Layer 8 of a small transformer language model trained on English Wikipedia (20 layers, counted from 0, width 128).
A neuron adds its activation times its output weights to the MLP's output. To switch it off is to set its activation to zero at one token and run the rest of the model.

Output weights of the MLP neurons that the questions are about. A number n stands for (n - 500) times 0.00046.
n96: 464 443 330 467 247 571 335 432 605 473 407 448 247 595 500 712 560 627 370 491 292 407 477 224 536 737 481 416 723 567 565 557 445 607 531 318 306 857 598 537 314 664 630 448 486 524 747 226 496 495 616 587 490 406 500 342 266 156 207 640 405 801 288 828 972 412 613 582 584 399 647 472 868 652 380 418 451 550 363 504 438 222 484 518 505 249 514 491 666 487 505 647 601 471 441 480 394 540 481 372 247 221 719 425 871 248 535 708 739 745 518 256 594 347 643 331 663 423 596 233 476 582 388 722 687 547 672 558
n142: 571 656 458 434 411 451 600 633 314 449 692 372 537 510 563 437 770 510 583 247 519 663 596 662 594 390 608 514 603 394 522 412 280 469 408 406 411 446 445 609 493 342 590 619 775 682 649 430 619 482 360 493 468 661 235 580 486 469 427 636 504 395 427 750 549 615 577 453 339 313 687 698 409 591 351 575 646 601 465 308 493 444 421 377 539 470 456 422 514 536 390 493 610 479 504 388 333 420 554 363 441 511 477 426 569 649 519 642 365 579 222 432 540 212 625 428 660 511 449 609 440 490 464 642 543 444 446 550
n194: 595 277 138 337 624 847 490 539 668 355 334 388 580 496 511 317 401 532 509 522 238 515 560 339 677 328 242 687 617 291 487 704 400 579 433 700 367 182 728 605 855 386 634 679 734 519 241 265 556 528 414 559 769 233 400 428 533 598 796 226 675 390 505 654 292 320 622 383 613 372 454 670 340 453 529 333 518 451 519 367 439 364 574 482 696 319 591 548 184 430 472 467 538 591 357 524 690 576 774 316 372 634 474 674 412 398 586 579 347 601 518 605 638 719 784 668 688 414 527 532 296 345 230 774 814 491 594 418
n207: 680 802 454 490 487 588 678 463 437 368 603 518 496 388 673 637 580 481 548 576 591 385 506 645 516 592 454 357 491 556 590 533 633 655 417 698 314 431 383 379 537 617 390 477 490 523 380 507 283 338 617 439 325 490 523 478 639 330 256 436 416 586 538 487 558 356 384 582 589 672 640 382 287 507 626 380 372 638 529 460 500 516 537 534 497 402 567 613 411 635 670 290 467 503 382 449 406 537 540 546 407 403 582 694 429 477 368 518 601 407 487 673 610 496 404 376 393 590 430 580 589 345 476 339 543 337 622 507
n267: 442 389 575 426 551 639 628 608 755 77 412 230 292 381 663 535 416 596 156 556 409 774 716 555 303 516 530 401 186 566 523 540 582 623 440 525 334 583 658 510 717 400 495 415 356 690 876 410 325 485 669 607 560 300 712 367 569 410 390 574 601 570 359 148 626 523 332 562 750 690 456 627 345 305 414 795 457 653 500 141 545 356 461 666 362 596 578 155 159 659 422 575 591 734 511 598 428 196 633 751 311 716 463 537 422 382 532 703 678 852 610 320 401 289 678 239 356 694 466 388 596 597 423 672 561 188 638 520
n278: 539 590 670 780 377 331 488 450 496 500 255 419 418 404 559 476 500 469 587 474 431 538 377 646 368 239 371 536 571 500 585 321 562 624 469 488 303 464 440 351 688 678 671 771 613 411 348 488 533 394 290 398 671 520 610 512 620 480 623 451 406 432 546 412 587 768 744 574 479 492 202 559 262 719 741 689 492 593 710 347 391 251 450 672 426 781 351 346 581 750 801 634 480 623 436 630 366 442 405 564 496 351 227 240 413 472 459 514 396 366 593 390 411 640 496 368 568 475 563 457 463 406 508 651 373 556 643 512
n282: 468 424 454 479 224 320 595 565 674 391 418 354 433 668 472 554 575 278 417 605 581 530 376 542 274 412 646 554 670 865 676 466 468 591 404 201 443 691 558 520 587 509 293 677 203 592 727 252 434 225 474 504 394 538 648 752 363 441 535 558 602 465 759 463 829 645 605 484 325 602 207 582 362 349 619 701 596 524 513 599 441 563 396 679 252 468 504 567 412 417 652 597 589 590 472 504 613 504 685 645 764 376 418 597 356 488 542 481 517 459 516 549 316 577 740 436 316 543 549 332 309 398 435 150 649 271 480 483
n337: 585 437 474 591 392 706 523 443 585 769 406 513 335 612 728 500 469 535 583 483 366 698 475 478 575 554 500 485 520 306 473 348 418 340 601 518 504 631 555 425 592 589 573 744 485 316 486 500 554 511 462 608 363 570 560 398 631 500 554 449 656 748 577 613 668 428 535 581 704 468 607 403 382 334 541 177 388 599 430 399 341 555 612 702 136 589 379 658 500 403 327 537 496 406 637 473 182 405 685 534 647 484 258 282 493 329 547 591 526 421 437 453 446 492 520 330 596 466 396 762 545 607 330 654 384 412 461 440
n400: 500 656 458 573 461 542 615 424 399 436 603 433 538 483 370 413 589 625 531 568 515 823 693 514 514 511 563 389 785 418 529 504 534 372 611 503 493 368 312 612 576 541 562 574 500 612 500 521 335 433 450 493 433 423 546 373 486 633 452 636 522 608 588 462 473 536 487 325 310 572 783 524 395 546 631 564 243 557 581 182 521 430 401 566 554 642 459 552 327 516 376 370 457 486 448 707 421 683 313 533 353 552 562 418 331 503 577 105 542 510 584 493 562 678 754 507 245 564 622 551 309 364 439 485 625 521 473 356
n411: 356 378 346 481 432 351 381 441 686 509 774 562 655 560 700 582 637 806 377 281 417 395 239 485 412 324 562 591 113 520 487 714 602 343 321 576 778 730 214 603 291 693 462 505 404 606 388 418 642 704 436 439 277 582 563 569 252 428 495 576 249 599 148 624 451 550 477 440 435 659 767 293 505 505 85 343 454 542 519 454 872 519 348 737 613 700 650 549 573 279 632 650 549 574 478 650 561 683 115 469 530 383 299 464 514 476 473 505 352 514 316 411 863 599 474 357 662 874 416 824 597 570 644 410 241 553 380 505
n436: 489 508 484 370 850 385 704 810 163 378 504 489 632 534 728 508 613 466 328 644 415 537 418 612 527 483 528 678 548 500 471 556 423 335 926 315 570 425 524 697 212 746 202 389 464 512 481 456 445 448 459 485 568 710 572 314 528 266 467 548 272 485 471 528 646 541 443 557 475 357 434 550 500 329 416 516 368 534 540 447 440 524 460 459 840 431 527 418 436 504 469 572 403 326 352 451 371 383 630 648 487 458 526 550 555 425 566 388 583 399 530 787 617 526 681 565 637 796 477 740 323 277 426 334 391 287 496 598
n452: 332 215 492 534 512 690 399 516 650 306 437 611 69 601 380 466 504 537 376 570 631 449 474 695 559 528 549 481 567 681 427 515 353 327 671 346 489 129 259 500 433 608 537 485 579 473 430 397 437 627 547 474 416 462 584 612 338 508 520 725 754 450 560 530 462 297 489 350 563 419 555 444 492 767 385 527 540 431 363 496 542 492 607 468 384 489 622 504 378 671 448 607 481 512 655 803 377 536 539 479 496 348 412 335 418 387 730 616 805 854 595 422 381 422 471 391 496 508 537 611 631 592 582 599 639 508 311 617
n455: 492 480 496 496 496 567 734 556 686 371 666 439 370 552 420 633 683 625 333 467 437 236 496 567 523 401 304 586 565 663 346 532 432 399 702 465 369 382 710 561 610 413 585 425 441 524 527 217 634 428 464 531 619 492 480 339 695 653 570 471 371 732 479 742 206 393 349 296 537 703 492 684 378 622 572 496 579 308 233 232 287 386 553 388 484 599 622 511 603 478 566 476 460 476 611 317 521 380 343 628 641 566 445 579 554 535 522 615 434 438 222 584 364 402 742 585 588 641 283 262 452 648 415 385 835 391 477 665
n456: 693 500 383 712 508 546 320 659 629 572 754 523 281 432 472 554 478 239 582 705 868 318 492 403 460 504 504 375 442 390 744 656 488 554 303 699 181 700 558 407 232 416 508 366 542 462 447 291 411 665 393 447 399 375 403 668 483 634 719 349 438 332 404 492 796 445 476 295 539 622 484 627 500 374 462 589 639 372 705 670 664 425 580 492 526 439 407 410 324 469 590 257 771 500 661 439 353 492 479 368 711 324 527 239 562 707 504 406 546 508 472 692 426 595 826 671 714 278 370 529 525 589 543 452 275 442 400 350
n458: 340 277 294 697 617 669 518 404 549 500 376 612 431 404 330 442 447 729 553 587 365 526 475 322 576 651 475 500 503 427 405 544 273 500 520 514 451 388 593 675 657 625 660 334 547 439 601 449 517 646 419 391 420 561 762 466 282 536 337 527 730 473 395 482 641 429 666 420 729 261 693 666 493 648 438 463 459 535 446 629 435 475 260 445 426 510 650 655 536 250 564 392 639 570 793 571 539 575 526 450 439 587 310 332 486 553 447 715 471 546 376 265 424 414 422 448 560 533 378 472 609 615 385 703 463 457 548 641
n498: 311 351 589 500 310 496 546 528 302 534 474 606 567 530 113 558 542 363 641 372 409 250 403 631 629 715 424 553 496 776 541 477 522 730 593 451 469 560 478 812 449 354 619 688 607 603 431 419 607 563 166 378 118 317 225 854 531 504 401 488 562 638 533 779 376 437 530 367 514 470 478 670 397 410 432 705 534 303 451 272 670 447 667 424 578 392 444 166 244 320 426 639 323 254 697 542 576 572 473 700 660 406 649 760 588 407 619 691 518 618 585 657 224 592 582 688 492 852 491 404 554 452 592 570 509 394 244 518

Each question names a token from some text and the token that comes next. It shows the activations a of the neurons there, in the order above. A number n stands for (n - 500) times 0.0087.

Then comes g, the gradient of the next token's log-probability with respect to the MLP's output, scaled to length 1. A neuron's effect is roughly proportional to its activation times (output weights . g). A number n stands for (n - 500) times 0.00085.

",", then " Taiwan"
a: 500 480 485 492 499 499 489 492 480 680 498 659 497 485 482 565
g: 513 421 530 475 559 586 467 587 357 442 466 701 545 522 455 400 418 535 570 433 314 534 615 554 430 637 458 585 399 417 485 408 407 492 539 573 344 565 469 579 430 446 401 425 566 479 694 440 594 428 446 492 421 498 552 498 552 369 426 322 555 504 528 561 613 169 648 518 364 471 730 463 380 612 359 555 376 372 466 475 418 462 443 651 690 456 578 616 565 615 431 744 366 725 514 716 420 463 444 710 473 565 311 342 459 498 358 562 418 406 377 701 537 391 392 583 497 559 562 654 662 506 541 372 582 510 616 558
Switching off which neuron hurts the next token most? n411

"ra", then "L"
a: 491 481 497 480 500 499 488 499 484 500 495 484 483 481 492 611
g: 636 752 604 412 419 354 553 311 445 441 398 510 517 503 487 422 562 636 580 492 419 374 340 349 513 517 365 547 333 620 800 565 361 416 522 651 416 531 466 471 549 387 581 645 436 654 580 524 583 436 522 508 536 375 498 482 470 393 469 454 486 469 408 445 408 653 466 372 397 485 455 369 365 372 402 628 400 535 674 404 461 506 508 505 495 383 637 426 526 373 634 320 653 603 447 509 668 549 458 688 540 526 465 476 395 646 414 568 549 693 590 680 588 530 587 326 271 784 551 555 473 613 467 432 507 449 519 569
Switching off which neuron hurts the next token most? n498

"ched", then " from"
a: 691 487 500 482 498 510 498 484 499 485 706 484 482 532 483 664
g: 327 485 478 477 618 438 434 653 539 591 572 492 550 502 640 486 424 441 609 495 416 540 480 482 465 434 506 455 458 430 508 487 538 329 505 578 481 464 578 638 277 428 547 482 421 394 443 598 570 506 595 354 575 640 367 456 437 606 640 405 509 357 448 312 391 610 607 453 593 393 463 591 613 493 470 617 345 429 445 744 487 433 515 609 549 286 309 432 467 500 480 645 690 238 522 453 378 707 652 574 556 305 672 595 585 546 408 604 671 411 522 764 634 231 607 495 462 480 569 481 429 376 582 459 617 391 449 525
Switching off which neuron hurts the next token most? n436

" Card", then "inals"
a: 498 507 484 486 500 498 486 488 612 500 486 491 524 500 501 499
g: 649 701 432 619 283 409 545 580 403 417 657 411 477 614 467 535 476 695 359 531 488 277 525 532 642 422 394 354 708 549 673 422 399 496 643 509 384 422 573 679 512 459 444 563 687 608 398 587 470 524 350 317 463 415 449 455 560 472 590 149 464 601 525 518 519 670 354 497 568 434 387 380 380 422 433 626 499 439 556 465 618 493 221 651 461 521 694 531 624 389 652 391 527 526 525 621 414 591 531 476 474 509 455 565 566 484 381 458 318 561 377 463 541 524 612 524 515 474 541 654 410 445 560 528 534 417 595 504
Switching off which neuron hurts the next token most? n400

" confirmed", then " Do"
a: 485 481 497 481 497 517 490 488 497 481 578 535 509 491 769 487
g: 564 675 503 462 526 340 388 300 590 389 574 579 394 420 642 686 629 583 393 609 451 497 421 554 774 612 436 611 408 472 446 514 643 549 436 569 492 544 628 362 466 711 536 547 405 526 513 480 410 559 223 578 472 360 544 434 460 462 451 553 430 552 348 582 332 375 429 467 382 484 587 469 305 422 418 416 407 447 548 555 454 543 614 415 475 529 555 736 432 527 504 544 697 733 656 397 504 493 525 599 327 394 420 437 419 663 572 419 426 631 559 544 734 429 415 390 536 304 500 483 536 586 604 572 326 615 493 427
Which neuron, switched off, raises the next token's probability most? n436

" H", then "ang"
a: 485 483 489 499 497 482 481 499 566 497 489 496 481 500 492 500
g: 249 482 558 694 416 415 468 550 387 429 507 657 432 292 449 404 470 390 421 318 617 532 652 366 728 528 466 474 466 558 523 495 385 401 570 643 597 428 490 333 483 695 509 473 377 527 505 502 688 580 533 459 470 519 637 498 553 344 608 479 423 416 537 364 575 463 654 655 449 410 355 535 622 520 565 403 493 418 474 687 620 514 602 367 399 460 554 501 498 249 594 382 368 505 546 492 396 480 445 664 481 662 575 592 382 557 687 660 374 571 385 518 580 469 577 617 540 529 543 479 457 431 615 387 372 300 557 763
Which neuron, switched off, raises the next token's probability most? n400

" by", then " the"
a: 481 485 497 772 499 501 556 481 480 483 546 490 599 481 481 488
g: 531 511 211 557 582 457 514 408 513 452 519 585 376 561 519 686 835 250 544 477 589 442 507 476 459 516 685 590 521 615 488 565 536 501 358 381 584 507 474 296 624 538 623 462 505 497 396 490 471 551 587 419 507 451 442 464 439 615 456 655 585 691 410 608 428 544 533 544 513 436 403 592 491 365 776 550 535 405 376 375 680 552 652 432 395 602 423 507 538 636 645 389 550 539 492 520 508 416 476 710 609 385 489 383 527 417 351 389 572 350 293 669 594 587 440 511 531 597 346 513 470 370 479 369 418 309 481 360
Switching off which neuron hurts the next token most? n207

"ier", then " in"
a: 486 481 495 481 498 483 500 480 497 497 481 719 482 496 483 497
g: 466 339 519 530 424 505 453 548 386 564 591 504 613 663 422 442 339 431 564 650 540 316 529 580 440 409 421 609 445 588 341 462 533 443 506 433 359 392 481 415 516 355 341 507 531 759 588 399 499 579 558 563 637 500 551 543 358 435 724 672 485 412 535 372 381 518 537 530 599 361 436 455 564 583 717 744 715 319 611 474 368 431 581 536 320 509 595 600 494 557 676 424 517 465 474 563 492 404 174 476 551 421 446 687 653 629 533 587 520 442 537 550 416 499 603 670 493 380 599 344 437 516 411 523 420 369 391 569
Switching off which neuron hurts the next token most? n452

",", then " winning"
a: 488 482 582 483 494 497 481 481 490 494 486 555 487 573 496 488
g: 445 511 561 605 340 247 418 446 599 446 472 467 527 547 464 599 405 476 462 592 581 375 507 599 587 669 688 767 543 656 377 539 586 545 529 333 435 542 296 533 234 408 445 446 553 487 613 720 521 572 632 570 460 518 605 453 570 530 513 469 406 549 690 579 474 575 474 481 344 369 472 352 440 505 414 590 498 403 532 616 329 532 375 450 396 574 491 405 620 436 501 522 463 504 435 742 421 349 497 383 383 543 429 369 514 598 258 433 607 435 437 495 518 354 595 557 608 619 669 524 581 578 771 357 533 490 368 556
Which neuron, switched off, raises the next token's probability most? n194

" minor", then " league"
a: 499 481 490 500 498 544 522 704 510 499 482 519 526 496 496 498
g: 532 453 403 435 325 387 358 364 666 801 553 542 568 462 442 515 486 484 509 590 337 511 576 402 642 550 695 418 721 488 431 649 622 475 601 436 424 527 554 402 361 546 620 465 663 529 612 273 494 577 616 603 488 507 398 436 703 533 597 384 377 621 492 500 488 455 269 234 425 346 483 395 620 495 594 525 611 444 448 463 489 464 503 542 452 471 592 409 585 464 679 417 640 561 600 408 241 423 473 429 527 664 521 319 537 566 498 484 288 658 446 526 534 396 603 391 549 545 563 409 541 502 459 612 450 595 372 580
Switching off which neuron hurts the next token most? n337

" be", then " named"
a: 554 528 499 492 497 619 492 498 497 493 493 496 739 537 480 495
g: 385 216 737 530 390 389 501 486 353 414 515 480 572 562 596 417 470 395 455 409 624 623 659 373 565 510 417 348 523 497 537 566 503 387 614 585 544 651 552 516 464 564 473 424 624 563 543 500 525 467 437 592 470 567 463 506 593 435 695 359 435 509 409 528 673 578 471 488 446 371 646 290 564 624 613 491 678 423 606 571 212 483 532 289 555 340 399 371 397 512 521 589 513 421 543 509 244 456 579 578 517 670 532 646 689 568 567 591 560 395 526 467 397 295 553 487 524 465 486 331 305 620 403 512 660 623 441 581
Which neuron, switched off, raises the next token's probability most? n278

" to", then " Columb"
a: 488 524 499 483 500 492 493 480 531 499 521 488 561 481 493 483
g: 587 473 577 320 594 573 332 436 514 573 175 354 670 402 459 371 373 556 468 391 514 528 609 491 415 411 487 514 641 583 614 531 527 515 429 599 341 414 628 544 285 553 404 489 593 397 424 567 446 381 544 608 593 504 320 608 544 394 617 532 523 446 636 410 638 351 544 430 476 280 599 465 569 703 490 554 462 593 656 573 290 443 543 386 540 238 617 625 506 588 395 601 517 479 473 530 690 595 406 453 437 317 441 620 641 565 575 587 516 602 566 532 530 559 416 540 539 380 604 402 442 356 458 685 510 347 604 579
Which neuron, switched off, raises the next token's probability most? n455

"C", then "ham"
a: 491 489 489 496 611 487 492 482 490 498 495 498 548 499 484 490
g: 460 651 448 518 690 456 603 409 653 476 429 494 391 394 447 655 413 421 486 550 523 257 658 526 639 608 531 635 424 520 537 275 398 445 426 394 467 331 492 350 528 494 634 415 455 482 581 426 547 495 557 657 518 476 516 602 226 406 400 381 515 538 606 351 538 577 614 459 301 518 595 731 441 502 652 550 703 663 534 453 694 551 505 470 512 426 536 505 411 569 478 387 365 489 453 379 352 422 569 428 618 577 547 363 604 493 419 509 707 593 430 432 547 399 499 478 683 583 525 253 636 435 524 581 437 486 690 334
Switching off which neuron hurts the next token most? n267

"ech", then "ii"
a: 637 490 496 490 499 499 482 498 486 482 513 480 481 495 485 487
g: 642 496 742 540 425 509 325 408 585 456 622 639 413 469 432 490 566 637 399 576 437 591 531 415 555 622 504 524 303 319 464 680 478 489 537 570 600 644 474 463 455 456 451 400 299 442 582 668 515 349 498 475 439 350 520 646 472 539 654 496 429 769 413 480 626 402 520 552 435 425 426 627 693 483 471 448 587 475 633 408 466 363 397 741 488 493 367 465 546 614 346 691 500 389 303 457 453 588 523 452 523 568 545 338 431 324 535 480 253 464 553 462 530 630 414 548 395 439 713 504 607 593 355 562 582 637 427 373
Switching off which neuron hurts the next token most? n96

"ie", then " released"
a: 488 554 500 483 492 504 489 482 484 498 484 487 491 494 481 497
g: 230 715 373 585 508 432 563 404 515 412 489 520 672 474 132 503 270 379 574 534 542 549 661 501 641 546 588 614 398 516 624 426 475 484 595 587 472 467 487 501 522 470 343 311 499 570 477 441 501 587 502 460 400 496 396 522 510 685 592 634 700 438 599 393 492 376 415 661 794 700 530 472 515 401 458 636 443 494 275 539 386 670 562 384 461 581 366 463 489 468 468 366 504 551 437 483 537 678 428 493 588 508 552 661 580 554 502 596 478 447 499 576 389 639 417 463 552 418 467 446 370 393 531 373 572 404 396 647
Which neuron, switched off, raises the next token's probability most? n142

" June", then "."
a: 483 480 487 492 493 496 500 481 495 500 486 512 481 482 606 489
g: 373 505 429 567 378 394 637 532 380 250 548 559 641 600 357 579 480 523 571 363 361 543 414 313 438 280 542 444 545 553 573 593 483 408 508 732 597 474 626 471 364 604 677 502 616 591 614 612 394 429 552 320 571 419 678 446 597 593 536 472 625 537 449 637 406 471 478 642 483 616 393 435 606 454 548 524 334 539 338 356 380 644 546 477 551 583 211 488 616 526 460 517 541 377 396 491 481 437 478 483 615 645 586 714 455 423 485 289 452 634 423 220 473 607 431 506 480 371 554 494 603 552 627 459 574 552 519 552
Which neuron, switched off, raises the next token's probability most? n458

" where", then " he"
a: 497 483 480 484 491 483 493 482 488 499 486 494 586 492 492 597
g: 543 469 363 546 500 564 428 478 672 474 526 581 517 524 557 499 280 622 406 474 427 532 553 584 478 460 470 510 378 343 320 363 661 427 532 614 346 477 409 634 631 526 585 390 371 519 640 462 375 459 594 539 666 429 497 471 506 421 431 687 505 288 480 386 549 596 412 427 436 238 581 551 679 562 372 501 461 412 381 604 431 620 491 566 750 408 601 447 530 564 477 530 308 568 344 814 508 399 654 414 379 705 594 483 553 529 614 635 495 312 595 455 377 467 540 611 603 377 632 416 382 575 489 577 630 436 448 510
Which neuron, switched off, raises the next token's probability most? n498

" Association", then " of"
a: 500 660 492 484 499 489 497 480 510 499 500 515 481 500 486 490
g: 570 495 591 477 520 472 348 494 652 363 644 491 390 406 881 590 647 226 611 511 622 373 546 554 488 522 629 534 607 427 393 469 543 489 570 518 592 502 403 504 461 519 521 311 591 407 526 659 522 613 494 421 625 369 362 494 430 276 600 455 540 331 270 490 549 467 567 473 410 584 572 452 595 490 463 274 569 520 246 516 552 645 384 524 634 421 478 592 520 519 315 405 489 620 568 531 585 399 687 348 443 507 482 610 314 407 537 476 546 461 411 624 679 498 613 593 495 368 474 540 522 464 368 498 586 653 484 434
Switching off which neuron hurts the next token most? n142

" with", then " particular"
a: 481 483 492 481 491 491 546 489 486 498 483 500 488 629 541 482
g: 542 317 411 688 589 636 512 469 543 638 301 385 440 409 598 470 546 398 443 586 622 394 440 620 521 602 585 393 440 518 667 531 519 292 451 474 597 518 416 463 383 414 412 338 403 456 459 586 329 509 582 361 405 388 592 707 626 379 443 351 571 500 428 523 652 603 571 454 510 760 356 530 581 450 625 595 310 626 506 312 551 328 522 550 351 541 632 516 477 678 646 588 498 356 438 607 495 351 575 479 453 580 620 557 518 614 488 465 461 366 668 545 632 355 470 370 480 587 601 653 690 396 397 470 493 387 494 444
Switching off which neuron hurts the next token most? n456

".", then " After"
a: 498 486 838 481 481 482 481 481 481 493 493 499 498 597 492 617
g: 471 481 360 355 296 790 470 587 566 426 637 435 559 487 383 386 458 712 361 576 584 373 524 544 479 504 296 567 512 429 363 430 508 455 525 427 461 510 516 674 606 494 423 397 375 575 538 456 402 466 437 512 690 592 461 403 564 428 385 387 414 514 661 343 585 390 496 411 559 486 428 614 452 507 482 567 442 412 465 571 444 486 483 446 453 482 397 663 665 472 630 339 600 609 368 640 590 565 545 582 426 429 474 478 739 607 503 700 464 534 745 439 335 468 534 586 478 595 565 511 380 625 374 626 475 356 390 835
Switching off which neuron hurts the next token most? n194

"ed", then " Detroit"
a: 518 487 496 483 500 496 500 493 484 488 529 489 497 524 552 482
g: 488 554 478 343 562 429 522 494 292 525 369 495 351 449 501 502 546 513 485 439 515 416 472 586 767 670 496 454 658 579 400 658 535 587 580 463 514 555 560 559 282 624 509 539 687 489 437 489 582 460 395 533 468 384 368 407 493 290 393 491 285 574 411 610 596 493 640 401 329 606 706 388 308 430 463 503 595 520 562 423 224 497 598 458 741 446 522 577 488 735 519 578 607 616 501 672 443 598 472 560 531 350 407 351 504 642 564 617 461 513 716 520 482 423 424 572 656 432 462 380 593 432 371 413 434 516 506 352
Switching off which neuron hurts the next token most? n436

"ham", then "bers"
a: 975 546 500 488 487 496 595 489 481 500 488 484 484 482 497 488
g: 378 289 513 652 341 312 487 543 526 249 506 377 532 577 478 258 662 416 393 493 519 548 468 663 578 553 431 495 560 502 434 553 564 470 415 395 439 614 687 499 507 539 525 500 402 748 338 410 487 496 484 369 608 505 414 453 507 372 563 540 445 589 477 612 613 575 565 494 509 569 524 424 482 639 498 525 471 342 746 517 507 525 580 666 589 628 511 676 421 535 781 563 488 469 462 390 452 461 440 500 671 411 502 281 514 469 650 586 523 568 343 533 700 168 467 356 491 434 568 595 459 415 393 633 466 429 520 455
Switching off which neuron hurts the next token most? n96

"ience", then " tour"
a: 498 488 481 482 500 491 498 483 484 495 494 489 496 493 568 496
g: 412 718 362 484 476 482 415 466 589 323 387 479 413 399 407 452 312 520 552 541 451 441 647 376 628 374 609 504 394 824 377 572 724 573 573 332 553 575 434 445 450 683 612 525 620 488 608 593 540 475 339 419 512 514 641 453 534 604 589 504 447 445 522 502 464 404 389 586 670 490 687 474 431 358 570 465 596 602 532 379 509 343 499 429 551 592 544 452 376 599 445 385 509 598 430 773 655 509 444 396 599 660 464 398 508 529 535 610 439 531 443 334 523 433 387 505 571 346 575 324 448 396 308 549 581 398 522 739
Switching off which neuron hurts the next token most? n458